Layer 19 of a small transformer language model trained on English Wikipedia (22 layers, counted from 0, width 96).
A neuron's activation on a vector x is SiLU(gate . x) times (in . x), where the dot is the dot product.

Input weights of the MLP neurons that the questions are about. A number n stands for (n - 500) times 0.0022.
n5 gate: 604,411,384,500,464,403,411,461,516,584,641,464,480,485,291,432,690,445,420,564,543,591,745,867,536,414,387,488,559,223,649,292,260,325,336,358,641,477,291,764,577,441,554,559,303,488,536,432,488,663,726,528,656,727,469,516,484,740,347,520,465,228,618,539,456,598,520,396,297,463,322,551,699,360,611,512,642,414,795,607,454,419,512,433,697,561,441,453,294,420,576,572,650,488,468,561
n8 gate: 625,411,624,592,576,194,485,475,443,456,448,496,636,325,421,332,333,406,711,522,579,464,415,675,661,457,592,747,443,485,783,471,376,618,456,609,566,525,521,500,338,442,521,762,549,781,467,544,315,504,659,398,463,518,658,559,383,407,368,457,482,504,604,424,555,532,189,405,518,412,493,507,689,340,633,657,547,589,653,374,441,389,704,486,536,664,413,568,524,452,686,504,637,447,500,378
n16 gate: 425,404,496,484,395,634,364,481,550,393,635,484,269,409,453,830,577,641,359,437,539,371,527,811,595,615,373,666,461,444,369,438,607,538,528,724,568,740,450,726,527,469,664,218,407,488,675,653,603,476,556,658,614,610,558,567,370,760,504,656,366,539,461,527,476,623,661,472,555,344,337,635,596,604,274,555,484,346,484,632,500,389,688,318,477,710,625,380,285,369,296,524,380,519,426,617
n28 gate: 464,465,500,437,552,316,338,427,423,595,401,421,311,707,503,689,478,542,708,627,516,624,382,490,634,503,408,452,375,647,494,298,437,307,467,544,323,525,348,548,569,458,547,529,433,490,332,435,484,463,429,614,585,441,532,283,570,625,369,694,440,428,497,494,435,510,311,562,451,581,705,484,358,411,503,670,581,660,493,516,647,586,394,622,445,572,335,407,413,339,412,634,564,582,400,406
n34 gate: 552,614,434,582,664,678,517,592,510,628,530,543,334,425,661,415,719,516,477,572,368,347,554,415,602,455,454,586,494,460,538,635,415,469,180,311,604,478,576,471,588,458,468,327,339,570,474,425,354,719,725,588,415,568,413,559,548,420,546,416,459,379,587,365,435,615,431,510,334,593,427,510,662,452,568,546,274,401,529,516,350,622,454,497,651,600,581,545,637,470,533,611,670,500,526,622
n49 gate: 517,534,225,470,594,391,334,345,648,309,687,448,399,554,708,646,659,466,539,599,351,367,429,625,530,542,504,572,504,223,521,648,634,525,707,575,655,646,554,605,508,491,587,183,571,685,509,479,391,228,504,526,552,405,386,357,399,687,578,547,550,414,576,292,715,487,405,340,646,194,600,568,561,462,415,496,334,239,577,640,500,344,714,640,351,669,283,245,121,743,530,483,475,596,637,327
n63 gate: 334,645,580,567,585,429,393,645,526,174,563,547,273,560,412,533,490,608,325,484,448,484,552,596,530,439,323,523,571,308,455,536,638,393,510,580,568,420,513,481,532,389,439,416,442,329,735,381,452,456,562,454,497,675,461,380,584,555,447,448,256,414,467,291,572,500,417,381,391,387,433,584,564,610,428,480,578,312,546,611,459,437,409,347,467,440,549,337,326,730,457,371,500,622,588,655
n68 gate: 364,731,513,620,601,566,583,312,537,384,476,538,500,363,731,551,638,355,517,639,363,534,569,459,357,311,404,424,507,407,433,460,536,626,442,298,593,572,405,375,480,580,323,360,535,345,567,463,573,421,561,551,459,520,420,698,675,467,418,389,556,273,597,306,463,470,503,483,625,422,569,480,552,592,600,374,564,308,497,600,503,445,493,503,838,439,456,326,464,237,412,571,483,605,413,494
n74 gate: 558,500,370,566,451,522,372,556,508,616,446,492,395,408,579,286,481,420,508,607,602,500,575,619,373,639,504,323,350,269,455,681,422,379,577,441,648,456,545,563,411,265,730,338,237,433,462,149,433,441,721,331,373,450,613,670,549,406,311,774,682,354,621,515,527,402,542,300,485,355,248,643,403,511,470,607,439,594,672,511,496,345,636,583,413,548,398,292,335,442,565,473,474,266,527,540
n112 gate: 526,387,275,705,593,679,435,420,544,387,629,405,349,572,489,733,653,448,332,706,385,403,372,414,349,592,595,507,540,289,585,493,424,486,568,594,719,573,536,591,424,637,493,482,392,647,429,515,328,603,454,387,658,556,323,451,442,574,644,638,350,721,626,289,511,702,523,406,246,382,272,507,424,624,582,410,545,360,575,514,518,644,725,663,519,532,608,444,277,613,410,406,600,602,552,694
n134 gate: 320,483,487,441,684,332,332,547,554,545,479,510,378,457,582,493,456,599,565,407,718,548,601,714,351,224,403,510,510,394,581,449,684,447,307,556,429,700,206,567,553,626,603,348,560,318,565,411,460,482,454,476,220,555,422,497,406,571,424,384,490,355,673,384,352,662,517,424,589,535,601,561,591,285,694,320,377,412,579,586,467,462,510,439,408,414,578,473,454,413,562,579,544,380,503,599
n192 gate: 335,537,417,656,531,530,549,480,416,486,562,486,409,345,717,462,450,646,613,654,534,258,477,586,500,329,555,500,399,392,500,463,553,444,517,232,482,424,500,487,322,517,613,476,518,366,262,319,390,528,678,421,634,442,432,331,500,530,624,371,617,627,378,442,671,701,455,424,336,348,438,534,594,426,442,562,466,534,336,395,290,604,806,507,473,618,480,399,415,500,497,479,611,520,707,362
n200 gate: 493,571,342,461,476,459,433,446,776,601,370,626,333,573,582,531,608,459,292,704,692,355,480,635,444,626,570,463,367,305,670,408,611,454,688,624,667,550,638,568,457,600,443,497,301,473,442,455,449,376,638,559,625,503,452,615,601,609,549,369,500,500,609,476,503,299,643,469,403,487,412,623,630,571,668,430,579,388,753,503,460,353,585,620,445,659,314,719,364,615,517,437,524,375,521,400
n212 gate: 449,543,417,484,318,327,571,488,410,688,596,490,519,664,603,573,451,535,310,608,434,415,485,706,637,494,404,435,335,345,394,531,697,488,475,399,614,528,497,438,604,487,586,491,510,444,516,491,500,616,674,579,475,364,768,356,367,525,455,566,540,582,478,578,541,326,379,360,389,532,327,447,655,454,585,490,437,497,440,539,336,420,387,459,603,588,189,572,433,609,364,516,581,429,434,555
n213 gate: 546,338,453,519,392,474,362,669,470,435,648,397,578,623,478,651,625,534,564,549,567,305,522,734,591,408,492,463,626,304,559,537,449,360,477,224,617,850,376,427,438,552,661,589,535,522,265,241,617,369,646,371,568,345,511,671,485,519,413,358,368,628,541,798,737,496,375,549,500,329,473,474,688,449,466,322,362,648,583,597,475,416,611,470,302,547,463,336,471,515,315,391,463,588,463,366
n221 gate: 439,584,606,671,571,551,389,573,629,553,200,595,408,576,355,444,441,668,354,447,400,346,467,534,561,581,743,441,493,304,371,300,584,647,379,406,571,609,653,332,301,314,573,293,554,460,448,429,691,772,486,315,327,398,593,743,452,697,504,321,591,391,415,652,680,533,538,504,508,486,386,710,588,647,556,624,552,647,406,565,421,382,420,474,630,345,537,366,341,625,459,568,593,635,478,381
n226 gate: 652,497,555,605,460,592,417,457,361,519,691,570,648,388,571,591,613,466,481,412,354,535,494,415,604,463,360,259,380,506,519,608,466,446,658,376,503,372,479,365,561,516,424,617,655,543,447,516,454,243,372,446,405,311,351,557,635,497,481,625,506,516,547,226,503,497,598,595,585,453,732,481,599,549,578,358,637,346,412,542,518,421,503,472,407,461,547,270,419,516,575,503,379,619,363,482
n5 in: 752,681,657,528,596,428,533,532,304,701,687,326,323,219,340,523,604,413,310,667,482,398,767,430,300,577,650,527,395,315,427,564,766,332,370,670,408,249,500,324,527,647,487,495,548,600,923,440,328,325,447,658,770,338,760,640,278,578,692,284,532,449,852,697,620,450,384,621,449,547,289,527,491,464,463,351,656,491,722,598,695,247,735,450,514,496,385,518,349,579,588,231,505,523,440,500
n8 in: 600,678,600,305,553,542,199,526,307,587,369,413,562,529,589,513,536,507,520,517,388,401,714,424,370,565,466,477,523,602,311,605,671,633,370,426,463,413,465,494,657,447,635,523,452,500,434,361,403,581,626,423,557,480,457,420,737,457,520,543,565,280,589,454,291,673,830,420,480,574,466,425,537,669,579,490,520,493,490,522,494,507,473,530,474,500,352,638,443,413,324,696,575,435,662,408
n16 in: 398,339,507,500,437,566,615,577,260,451,394,397,238,496,559,451,386,672,406,523,712,155,206,602,636,430,530,382,530,550,289,411,588,622,364,406,458,580,423,756,275,362,424,385,542,629,642,444,573,631,589,794,251,639,448,508,559,511,466,388,456,564,448,470,586,304,587,455,515,469,313,681,385,588,496,655,548,633,534,590,680,584,576,396,373,486,578,344,507,310,447,477,493,452,381,561
n28 in: 603,400,583,533,546,561,463,516,510,626,267,433,384,567,363,503,522,601,803,652,435,510,394,467,361,561,583,672,484,443,487,633,663,591,592,659,381,175,478,346,446,458,621,529,612,542,556,447,561,366,316,632,735,276,487,686,436,425,533,510,458,447,406,601,477,416,483,616,569,588,620,358,550,535,389,546,474,461,546,620,424,433,460,503,614,443,500,428,667,407,467,596,295,619,412,560
n34 in: 685,401,507,645,548,445,473,650,441,303,356,565,541,388,712,477,412,675,402,646,604,391,353,696,360,515,405,552,754,569,363,485,730,579,549,457,494,576,343,474,547,790,609,518,481,669,522,384,463,611,408,809,436,436,537,451,764,459,508,481,591,492,533,489,493,308,387,304,455,437,386,544,298,276,351,492,679,448,447,637,399,439,557,700,414,529,288,281,482,625,568,515,433,631,273,565
n49 in: 622,567,316,356,590,50,377,219,551,535,535,500,343,583,564,547,458,423,448,664,415,552,403,608,283,432,243,597,627,359,559,411,647,669,548,521,567,400,584,588,517,594,680,254,305,475,479,466,227,430,410,379,699,185,436,361,635,423,631,423,739,167,462,351,586,563,586,106,547,352,483,665,724,492,556,500,547,525,582,678,603,517,382,555,278,537,214,411,355,504,491,314,470,483,521,512
n63 in: 229,304,431,435,660,245,507,685,207,486,475,536,405,538,422,522,528,561,529,511,415,586,444,539,468,574,507,511,222,617,585,398,632,339,500,490,472,615,375,493,338,440,535,666,625,391,582,504,584,310,480,403,489,572,567,590,573,504,609,265,399,579,606,479,321,482,421,482,382,566,682,472,522,745,504,500,752,254,539,548,679,377,515,677,475,445,546,681,414,533,421,285,281,566,493,472
n68 in: 624,386,570,293,456,485,510,405,627,471,522,506,543,609,313,601,540,544,528,585,326,462,660,462,598,688,554,447,525,474,649,438,436,521,453,503,495,591,488,472,546,497,463,590,355,583,356,651,681,635,485,506,481,727,509,456,543,543,541,484,528,399,544,410,610,611,399,554,434,619,634,593,618,598,531,592,534,346,481,292,500,357,510,550,335,307,619,559,494,341,594,721,665,653,528,243
n74 in: 337,530,548,632,454,766,469,455,549,465,628,558,391,596,686,535,313,424,477,477,481,347,406,565,314,617,597,311,236,488,511,617,384,518,523,578,341,560,239,803,630,428,262,447,374,429,435,600,507,508,631,276,388,412,318,547,800,640,252,443,537,442,796,454,362,436,558,596,538,500,531,481,602,676,397,635,374,440,446,342,526,232,613,766,568,555,424,420,456,399,496,550,455,526,530,415
n112 in: 298,210,464,451,489,456,326,518,760,661,594,447,577,382,478,656,562,433,366,489,526,570,620,463,489,646,406,398,672,454,657,511,739,642,489,468,561,583,482,475,618,717,460,529,397,322,430,726,587,576,560,560,407,545,643,391,525,526,508,567,457,411,860,662,429,569,612,608,608,397,323,449,648,529,415,328,544,631,556,500,507,286,322,533,445,479,614,687,564,605,574,172,636,381,338,614
n134 in: 528,540,403,430,493,476,668,648,615,424,354,580,598,563,398,403,480,459,521,304,619,565,487,424,659,581,552,294,656,324,422,347,610,658,390,527,488,507,620,487,533,462,553,680,514,658,374,617,453,493,467,586,763,452,507,597,799,660,465,188,614,507,476,534,534,598,445,538,466,586,647,456,363,564,619,524,596,493,548,632,556,350,605,442,585,592,401,650,711,430,648,773,327,513,411,543
n192 in: 186,512,524,329,467,377,380,352,550,424,517,389,442,585,679,567,447,580,504,458,546,147,685,555,521,389,491,591,438,319,525,666,586,403,310,569,409,333,369,619,870,437,582,351,474,541,178,647,438,547,424,394,525,542,438,453,373,795,594,173,357,589,396,392,656,599,635,432,324,749,355,339,384,681,433,390,567,562,390,480,383,296,667,521,633,693,638,388,500,479,395,770,737,525,604,544
n200 in: 444,424,248,481,563,348,213,533,368,489,492,557,478,579,500,500,547,382,582,403,489,563,369,496,507,365,511,485,752,664,233,647,406,241,437,529,404,608,486,428,615,529,500,452,496,515,161,385,475,344,479,500,683,496,621,605,260,228,523,515,667,519,698,397,704,529,444,586,622,472,538,485,542,743,397,422,559,270,545,393,543,733,424,518,393,489,600,625,290,541,481,325,577,529,393,411
n212 in: 687,600,546,560,508,458,424,592,465,544,448,256,496,785,469,797,392,229,263,650,347,543,396,734,540,469,504,271,492,354,562,621,577,526,476,637,486,278,535,631,523,461,523,523,301,384,582,646,566,536,698,627,472,29,562,400,396,243,608,622,469,567,683,437,662,558,349,329,433,460,504,426,605,616,512,361,543,589,373,530,515,492,588,426,578,659,449,551,538,448,809,472,562,504,339,640
n213 in: 393,420,321,728,488,440,504,348,617,632,529,645,206,405,557,266,400,366,615,742,476,586,488,599,578,608,434,508,520,726,407,302,616,171,377,579,564,484,508,344,271,273,560,367,403,332,427,668,400,458,345,640,418,496,553,603,572,306,454,557,428,508,468,703,173,552,381,562,516,322,616,653,608,372,593,459,423,367,607,751,626,558,321,593,658,320,557,480,610,496,246,327,593,400,646,366
n221 in: 463,758,471,552,653,586,638,701,652,552,467,396,417,440,700,459,704,511,665,434,595,394,698,563,459,324,585,323,431,556,482,576,496,567,397,465,532,358,461,529,592,638,525,402,606,489,573,401,392,414,396,603,721,460,587,526,633,355,500,387,622,389,587,478,471,511,448,345,485,534,556,88,451,410,449,256,584,633,618,563,331,571,384,798,715,539,314,373,655,511,610,537,358,614,624,511
n226 in: 428,723,480,638,368,404,461,445,529,455,635,416,427,594,609,443,486,603,654,375,594,473,590,500,658,456,656,404,532,713,573,582,364,341,557,612,569,632,353,349,357,400,431,550,637,413,527,500,535,461,582,464,560,560,647,527,454,462,482,408,376,533,421,415,639,334,396,425,289,604,458,658,506,477,432,473,432,468,643,540,563,326,606,582,497,472,547,653,454,485,583,566,462,428,432,620

Each question shows a token from some text and the vector x that enters the MLP there. A number n stands for (n - 500) times 0.0048.

" int": 486,575,550,513,491,520,445,437,540,438,496,504,511,446,590,632,478,289,582,589,451,385,580,488,531,474,437,600,533,471,562,487,527,690,585,372,296,499,483,420,536,487,574,455,487,470,499,573,428,638,498,401,364,439,502,511,524,487,508,546,477,449,643,515,498,498,532,390,451,514,506,460,420,502,456,478,482,539,494,502,531,438,434,605,563,570,477,348,627,420,550,461,576,458,351,526
Which two neurons fire most, strongest first? n34, n74

"so": 474,474,496,369,474,516,467,533,519,675,474,510,658,531,281,517,348,607,562,594,482,522,272,363,515,392,400,537,511,574,451,534,629,678,242,609,459,473,567,406,421,643,702,475,472,571,524,682,539,486,244,397,464,374,443,589,588,477,597,463,623,490,371,680,555,525,390,478,352,510,552,666,378,552,546,413,645,614,559,486,411,397,340,473,567,514,559,467,720,514,305,354,355,459,537,727
Which neuron fires most, and how strongly? n74, at about 0.61

"s": 460,480,533,509,540,459,471,490,572,428,547,506,502,471,466,499,549,475,471,516,433,531,551,462,475,427,495,485,452,551,474,515,515,474,397,475,264,550,494,477,539,511,510,479,495,468,437,489,453,499,363,438,474,495,496,494,509,541,491,533,480,487,580,522,535,488,465,495,461,662,489,447,454,486,533,409,530,495,567,506,516,479,465,566,517,506,551,431,443,469,523,476,510,516,401,482
Which of these neurons fires most? n16

" the": 507,440,465,402,512,432,428,436,669,454,488,511,559,417,551,536,501,591,455,491,582,514,509,461,454,432,493,493,509,632,487,453,538,407,436,451,277,540,479,527,504,551,529,456,416,502,468,493,486,491,306,519,428,535,557,530,470,481,478,533,543,549,521,556,508,555,482,471,450,627,501,501,453,540,502,428,514,504,489,520,607,426,520,495,483,428,484,506,448,506,496,586,557,444,481,434
Which neuron fires most, and how strongly? n212, at about 0.33

" lower": 498,461,414,439,523,498,408,506,506,442,450,528,450,431,551,601,574,596,411,435,502,435,448,464,508,477,578,531,531,491,509,567,463,514,523,521,285,477,587,518,465,550,608,474,439,561,368,591,507,442,329,542,482,485,333,488,426,439,463,550,530,391,459,449,442,477,490,466,423,489,545,530,373,506,432,397,526,472,539,579,419,466,571,556,539,688,486,471,515,423,454,450,448,495,379,519
Which two neurons fire most, strongest first? n49, n28

".": 550,520,409,572,459,457,584,508,418,545,497,545,577,576,551,586,550,488,416,535,543,496,441,400,481,496,464,487,490,383,484,492,514,351,505,472,313,633,348,475,496,512,504,426,534,501,419,471,437,620,156,472,467,588,454,538,498,490,592,521,518,456,599,542,591,513,521,531,463,616,477,460,443,519,512,591,496,512,494,580,495,534,485,521,625,441,521,516,456,492,511,499,538,373,405,504
Which of these neurons fires most? n8

" was": 473,647,630,566,422,452,470,489,568,397,488,462,515,538,496,514,470,389,407,480,517,472,489,552,547,549,525,471,503,609,397,370,555,430,542,478,295,503,381,515,477,524,441,536,534,415,500,618,546,463,256,446,593,535,479,609,471,510,495,450,541,489,578,510,617,472,579,448,482,490,412,437,451,600,508,496,598,537,588,466,493,525,506,522,429,586,482,453,506,479,460,489,604,420,416,486
Which of these neurons fires most? n200

"ief": 470,519,480,559,551,548,400,504,495,447,497,446,448,452,561,602,592,518,546,524,449,516,456,487,491,487,410,437,457,513,501,529,531,513,480,516,279,546,453,455,481,538,595,396,466,430,551,478,499,506,336,431,465,519,505,531,513,411,529,538,586,531,543,586,476,572,500,465,509,602,429,382,487,454,541,370,490,506,480,525,435,470,600,534,487,563,535,426,572,502,542,403,467,511,342,564
Which of these neurons fires most? n112

" |": 434,471,520,485,510,503,460,516,463,445,459,501,507,445,491,591,483,459,539,488,479,560,443,475,478,624,442,512,509,484,538,502,486,475,555,574,271,547,516,495,465,451,482,485,554,532,508,551,459,425,356,416,540,503,464,563,470,501,550,464,479,566,559,561,507,545,469,503,508,598,423,492,561,596,433,443,501,606,465,418,583,500,571,524,619,491,477,528,448,444,572,523,534,384,463,379
Which neuron fires most, and how strongly? n34, at about 0.35

" D": 537,501,418,497,475,501,340,559,441,487,532,593,621,458,471,529,552,426,554,597,421,442,458,475,508,437,628,555,517,461,461,365,349,544,363,526,314,543,485,508,522,553,519,389,531,610,487,469,547,406,499,426,494,409,518,636,704,458,585,474,460,478,339,432,558,638,513,432,394,676,510,529,481,396,482,611,672,513,530,466,544,629,441,540,476,509,462,445,673,455,567,454,455,478,513,584
Which neuron fires most, and how strongly? n34, at about 0.5

" circ": 526,535,550,524,642,481,537,547,560,493,586,531,559,549,398,318,494,363,346,592,565,578,655,488,532,537,366,446,463,464,537,471,567,521,430,359,306,491,531,406,630,501,420,512,572,505,436,538,500,583,475,499,582,393,372,547,579,429,501,578,606,558,540,378,515,578,508,439,535,466,535,532,398,517,461,495,418,507,612,458,524,425,549,527,574,743,546,525,658,454,482,470,457,610,370,455
Which of these neurons fires most? n16

" The": 495,474,522,487,490,413,496,495,546,401,513,534,559,479,527,506,568,533,469,471,537,495,484,524,501,482,532,436,451,631,469,492,529,422,383,501,266,532,454,535,526,521,541,533,473,483,440,530,507,472,325,482,437,523,514,458,486,444,479,499,543,526,558,457,529,506,434,494,446,620,470,516,460,522,552,374,537,498,583,515,549,460,550,537,547,483,504,472,496,487,503,517,524,477,442,446
Which of these neurons fires most? n134

"|": 391,546,579,488,505,520,470,497,495,397,539,536,531,466,496,504,582,472,509,464,452,521,436,510,523,561,464,436,485,488,530,539,453,411,468,438,270,526,479,546,500,491,515,511,527,467,397,509,427,479,303,385,489,490,467,544,543,408,469,417,392,544,517,496,538,467,518,496,479,545,490,471,475,529,428,544,515,481,574,503,595,454,452,553,505,448,480,449,455,458,502,562,521,432,451,451
Which of these neurons fires most? n226

" gold": 646,512,500,579,602,690,396,553,607,422,427,528,616,447,623,577,570,420,565,292,496,324,447,596,606,491,441,555,503,516,338,445,526,528,514,592,319,489,536,390,559,335,598,646,496,603,456,571,612,327,433,441,539,452,585,620,569,353,483,496,503,559,572,555,500,488,471,596,448,522,445,391,453,560,507,446,577,414,556,473,511,462,561,514,551,654,609,487,388,434,460,452,574,452,502,621
Which of these neurons fires most? n49

" option": 401,564,516,496,520,534,413,551,521,451,462,499,589,408,499,496,405,449,517,580,498,432,565,393,519,526,503,502,553,487,419,544,568,488,512,566,284,552,438,521,547,601,453,412,551,469,512,581,576,538,542,476,588,445,418,472,392,427,448,513,570,522,555,509,530,586,484,496,524,635,498,483,420,520,456,435,412,430,537,499,386,433,540,536,520,575,703,494,487,523,505,430,503,501,338,555
Which three neurons fire most, strongest first? n213, n49, n112

" ST": 429,531,509,384,531,397,443,605,442,443,532,483,402,554,516,497,516,467,403,394,429,431,412,403,510,379,550,607,528,474,512,420,449,609,607,568,327,605,344,533,493,567,520,398,557,453,549,514,553,468,473,538,500,469,500,400,581,449,529,362,413,536,430,411,551,591,473,421,446,736,495,586,318,498,575,622,576,563,517,529,519,464,505,497,454,473,374,460,610,482,487,478,590,399,408,788
Which neuron fires most, and how strongly? n134, at about 1.5

"enti": 510,434,473,684,594,536,450,486,513,361,421,491,492,396,435,428,290,544,349,560,560,567,638,351,386,480,591,400,604,548,611,478,419,624,462,467,358,351,489,549,580,507,519,399,366,559,595,655,471,689,373,456,401,405,295,577,414,455,528,597,608,513,671,335,578,427,429,433,364,561,504,554,507,655,461,701,459,516,430,452,374,463,369,536,467,666,591,391,590,453,490,444,491,502,520,622
Which three neurons fire most, strongest first? n34, n74, n112

",": 390,478,605,643,388,545,497,665,491,390,489,537,640,614,435,430,561,387,535,451,587,542,679,584,442,560,330,391,537,622,573,367,378,390,434,414,339,537,539,643,535,501,697,619,488,645,565,607,643,420,443,499,493,437,447,633,476,636,556,447,473,568,454,597,502,603,551,426,512,614,440,479,412,440,425,517,504,417,610,536,594,459,540,513,453,639,580,460,399,379,443,655,410,595,512,433
Which neuron fires most, and how strongly? n49, at about 0.69

" medalist": 566,615,544,463,536,473,477,478,615,406,487,535,641,432,687,591,463,416,424,419,471,407,479,459,539,561,387,378,377,564,576,434,612,517,512,404,322,517,507,672,579,483,425,523,391,503,469,630,528,384,450,478,734,501,396,587,574,439,485,613,347,529,468,598,559,475,462,394,490,464,588,464,510,544,606,542,526,404,514,401,495,475,503,556,400,548,701,421,554,453,577,450,487,400,381,591
Which of these neurons fires most? n5

"mp": 538,575,587,538,579,546,613,493,553,269,488,477,546,452,421,436,581,461,497,765,482,365,427,467,478,498,472,427,487,749,513,604,581,432,484,530,365,490,387,462,527,558,530,487,438,605,622,520,418,424,198,406,540,579,432,538,635,613,434,520,406,476,327,414,511,684,532,432,500,598,660,412,603,607,425,415,479,527,445,546,329,354,500,538,508,501,668,520,517,517,563,411,566,523,438,595
Which two neurons fire most, strongest first? n63, n68

" integ": 506,526,554,588,557,593,497,450,567,462,500,539,393,385,460,499,459,477,483,535,495,383,534,352,499,410,535,479,538,433,495,531,484,601,638,441,285,512,429,502,586,520,455,454,374,498,489,546,476,542,452,520,441,510,480,499,531,515,485,515,512,457,603,533,536,494,538,311,424,428,515,453,408,524,373,470,467,488,449,480,466,435,499,584,608,613,469,413,631,439,552,580,524,525,385,607
Which two neurons fire most, strongest first? n34, n74

" Mark": 387,497,446,450,626,622,598,604,419,380,572,512,584,511,510,431,592,465,510,608,375,350,456,577,613,540,544,567,508,624,540,465,450,545,593,411,358,589,543,362,549,736,464,548,461,601,443,495,537,449,317,568,475,468,457,439,666,522,574,540,436,668,523,502,425,549,482,626,530,664,452,498,326,597,375,538,547,366,543,422,516,476,308,503,297,414,566,523,589,438,593,548,370,455,453,676
Which neuron fires most, and how strongly? n49, at about 0.7

"-": 439,507,509,415,569,572,490,456,478,508,398,480,642,485,562,564,537,439,531,680,537,468,591,473,568,532,497,436,451,370,468,489,390,511,524,398,286,390,581,454,576,595,484,524,435,520,485,671,416,573,523,515,517,553,518,552,565,510,473,400,443,435,378,606,482,579,543,500,470,514,474,356,448,609,604,425,561,504,509,421,480,584,549,513,476,492,500,456,456,446,511,416,545,470,357,484
Which two neurons fire most, strongest first? n68, n192

" Ra": 428,405,583,536,533,531,470,559,503,570,563,557,717,339,459,453,392,410,465,529,328,480,417,417,365,599,601,520,502,546,539,477,660,612,528,381,368,410,661,306,522,545,564,430,582,565,489,398,500,573,240,557,517,447,447,466,715,466,515,438,608,545,286,618,501,524,572,521,640,526,535,438,437,508,626,500,554,628,668,506,435,517,636,499,554,304,481,444,618,349,622,479,487,449,492,472
Which neuron fires most, and how strongly? n221, at about 1

" a": 518,551,559,480,497,518,500,510,562,481,470,453,536,460,526,571,536,526,475,499,521,482,472,543,521,428,576,507,437,608,485,460,472,449,428,538,267,572,480,465,536,485,574,515,395,493,507,442,615,574,358,488,442,538,425,494,472,470,542,518,519,510,543,547,520,523,468,438,477,606,503,490,396,520,510,388,600,509,603,497,547,482,478,529,514,470,528,500,436,473,499,574,539,432,463,436
Which neuron fires most, and how strongly? n49, at about 0.35

" follows": 466,470,534,428,586,433,416,543,548,468,468,440,506,552,537,693,635,366,454,597,541,463,516,447,503,455,437,489,442,432,402,548,488,437,513,438,309,532,515,491,686,497,516,402,490,537,386,487,503,431,218,447,555,493,511,485,508,524,540,446,636,484,491,547,548,498,479,538,515,499,488,486,421,491,496,465,522,523,422,621,474,448,530,496,351,501,457,481,525,467,497,429,450,515,322,437
Which neuron fires most, and how strongly? n49, at about 3.1

" goal": 464,526,540,474,490,552,441,438,401,493,533,594,648,430,509,599,458,449,514,493,590,504,534,496,541,528,515,499,458,512,500,511,683,483,527,485,297,511,454,303,592,509,540,410,633,531,561,481,508,557,462,492,605,423,432,482,558,519,392,545,599,641,499,456,593,469,518,478,524,633,506,482,440,424,397,341,437,560,518,442,422,465,739,607,446,572,618,489,492,492,573,519,503,496,475,553
Which neuron fires most, and how strongly? n192, at about 1.5

" proper": 463,496,544,467,485,407,445,492,581,485,522,535,561,523,476,598,528,581,430,432,522,471,529,528,526,459,485,477,499,497,507,490,577,480,441,536,275,547,516,468,506,521,522,478,442,486,493,447,517,605,312,504,398,467,575,533,422,402,497,531,478,520,478,463,500,476,475,446,441,594,554,446,430,460,471,366,554,493,557,459,461,531,618,533,566,530,575,441,461,513,544,565,530,507,353,515
Which neuron fires most, and how strongly? n74, at about 0.28

"ons": 499,515,471,476,571,507,538,537,558,548,465,451,577,488,412,559,630,542,501,550,539,543,489,410,516,470,409,589,529,446,450,487,647,512,573,550,300,499,504,454,548,487,505,387,668,484,613,569,553,512,243,455,367,463,439,553,492,628,525,510,555,515,467,455,550,500,562,442,452,605,479,478,469,587,525,516,527,547,439,502,380,429,633,510,395,588,534,464,368,482,498,420,543,552,437,529
Which three neurons fire most, strongest first? n213, n49, n74

" Britain": 508,538,491,494,556,589,486,527,499,488,472,488,601,434,461,447,555,593,545,484,447,525,481,370,532,496,348,478,543,451,390,529,547,483,490,584,318,479,305,450,442,380,573,379,600,521,502,564,467,324,449,502,433,427,508,510,530,564,555,475,394,451,516,493,411,427,522,439,468,735,519,552,296,544,554,524,541,522,474,447,614,384,424,476,525,539,590,307,454,440,495,512,352,424,414,543
Which three neurons fire most, strongest first? n28, n226, n134

" received": 612,436,474,525,437,493,464,518,606,423,534,457,527,477,597,655,639,475,426,522,550,456,604,529,443,537,547,428,558,341,469,543,523,547,564,432,298,484,545,467,589,425,501,419,589,436,551,543,516,406,345,512,543,461,510,554,557,546,646,472,524,523,448,478,555,396,555,439,543,627,501,463,550,410,473,388,541,499,508,408,442,398,447,525,424,518,534,467,544,472,485,488,559,349,350,510
Which of these neurons fires most? n49

"iber": 465,598,360,605,486,639,325,460,453,359,428,515,364,430,560,468,539,457,526,655,446,636,480,440,434,464,404,511,512,469,387,501,599,603,515,511,322,439,505,552,592,493,611,300,478,531,480,552,602,553,441,470,403,398,550,549,456,461,565,613,431,563,538,451,570,618,561,356,566,586,494,422,473,464,398,509,496,358,466,380,313,535,570,463,528,573,447,441,538,453,345,469,425,535,361,503
Which of these neurons fires most? n49

"id": 541,571,425,521,548,518,617,539,404,442,550,552,513,522,465,539,667,609,513,450,464,629,464,534,474,505,487,638,494,483,502,476,498,570,457,566,354,477,563,463,391,489,587,485,513,484,562,414,514,543,177,476,456,404,409,482,355,521,559,581,634,586,373,552,562,569,456,531,563,613,559,298,653,640,432,340,519,567,519,376,423,673,586,511,601,684,467,496,464,465,378,531,495,586,408,531
Which of these neurons fires most? n74

":": 504,497,441,494,505,424,480,579,496,441,465,562,527,542,511,611,604,431,475,525,538,575,522,457,540,510,487,523,446,389,460,460,529,324,519,544,290,494,517,439,565,499,530,481,553,511,345,519,488,509,311,493,512,549,490,508,478,468,477,403,525,460,556,627,561,510,546,474,493,637,456,416,507,496,424,556,475,565,464,566,630,395,528,484,490,471,418,527,519,430,490,469,452,385,404,376
Which of these neurons fires most? n28

" re": 523,575,472,467,493,608,433,454,512,540,447,548,664,541,526,416,512,430,645,531,506,349,427,493,462,506,495,440,442,499,545,433,440,587,555,380,288,513,495,393,660,533,550,448,463,475,384,532,443,656,461,474,523,498,467,576,570,511,447,520,461,439,449,453,529,559,509,441,537,502,485,507,445,530,591,430,482,504,518,494,426,508,522,539,510,717,508,404,638,433,529,526,654,460,491,562
Which two neurons fire most, strongest first? n192, n63

" Ob": 555,515,411,502,666,354,436,293,509,583,461,496,500,313,422,345,492,464,668,341,439,385,516,464,603,432,345,288,536,622,546,460,481,563,423,474,361,507,598,416,490,618,505,545,529,458,477,565,513,681,461,450,364,516,483,609,497,489,518,463,541,325,358,396,580,441,524,458,575,549,510,491,392,515,470,569,478,507,435,320,427,447,565,560,536,624,582,586,855,483,562,468,420,385,526,556
Which three neurons fire most, strongest first? n5, n134, n212

" sens": 453,557,523,452,519,445,583,471,568,462,441,508,533,439,483,460,525,432,472,627,472,540,480,469,538,431,376,496,549,499,435,490,642,552,546,442,300,515,581,506,704,444,492,448,635,540,444,472,530,707,433,546,461,515,360,562,454,544,436,546,436,527,551,530,569,438,441,419,569,409,554,543,310,595,374,534,560,397,572,466,465,539,496,543,527,612,553,505,681,438,531,503,502,616,381,422
Which of these neurons fires most? n68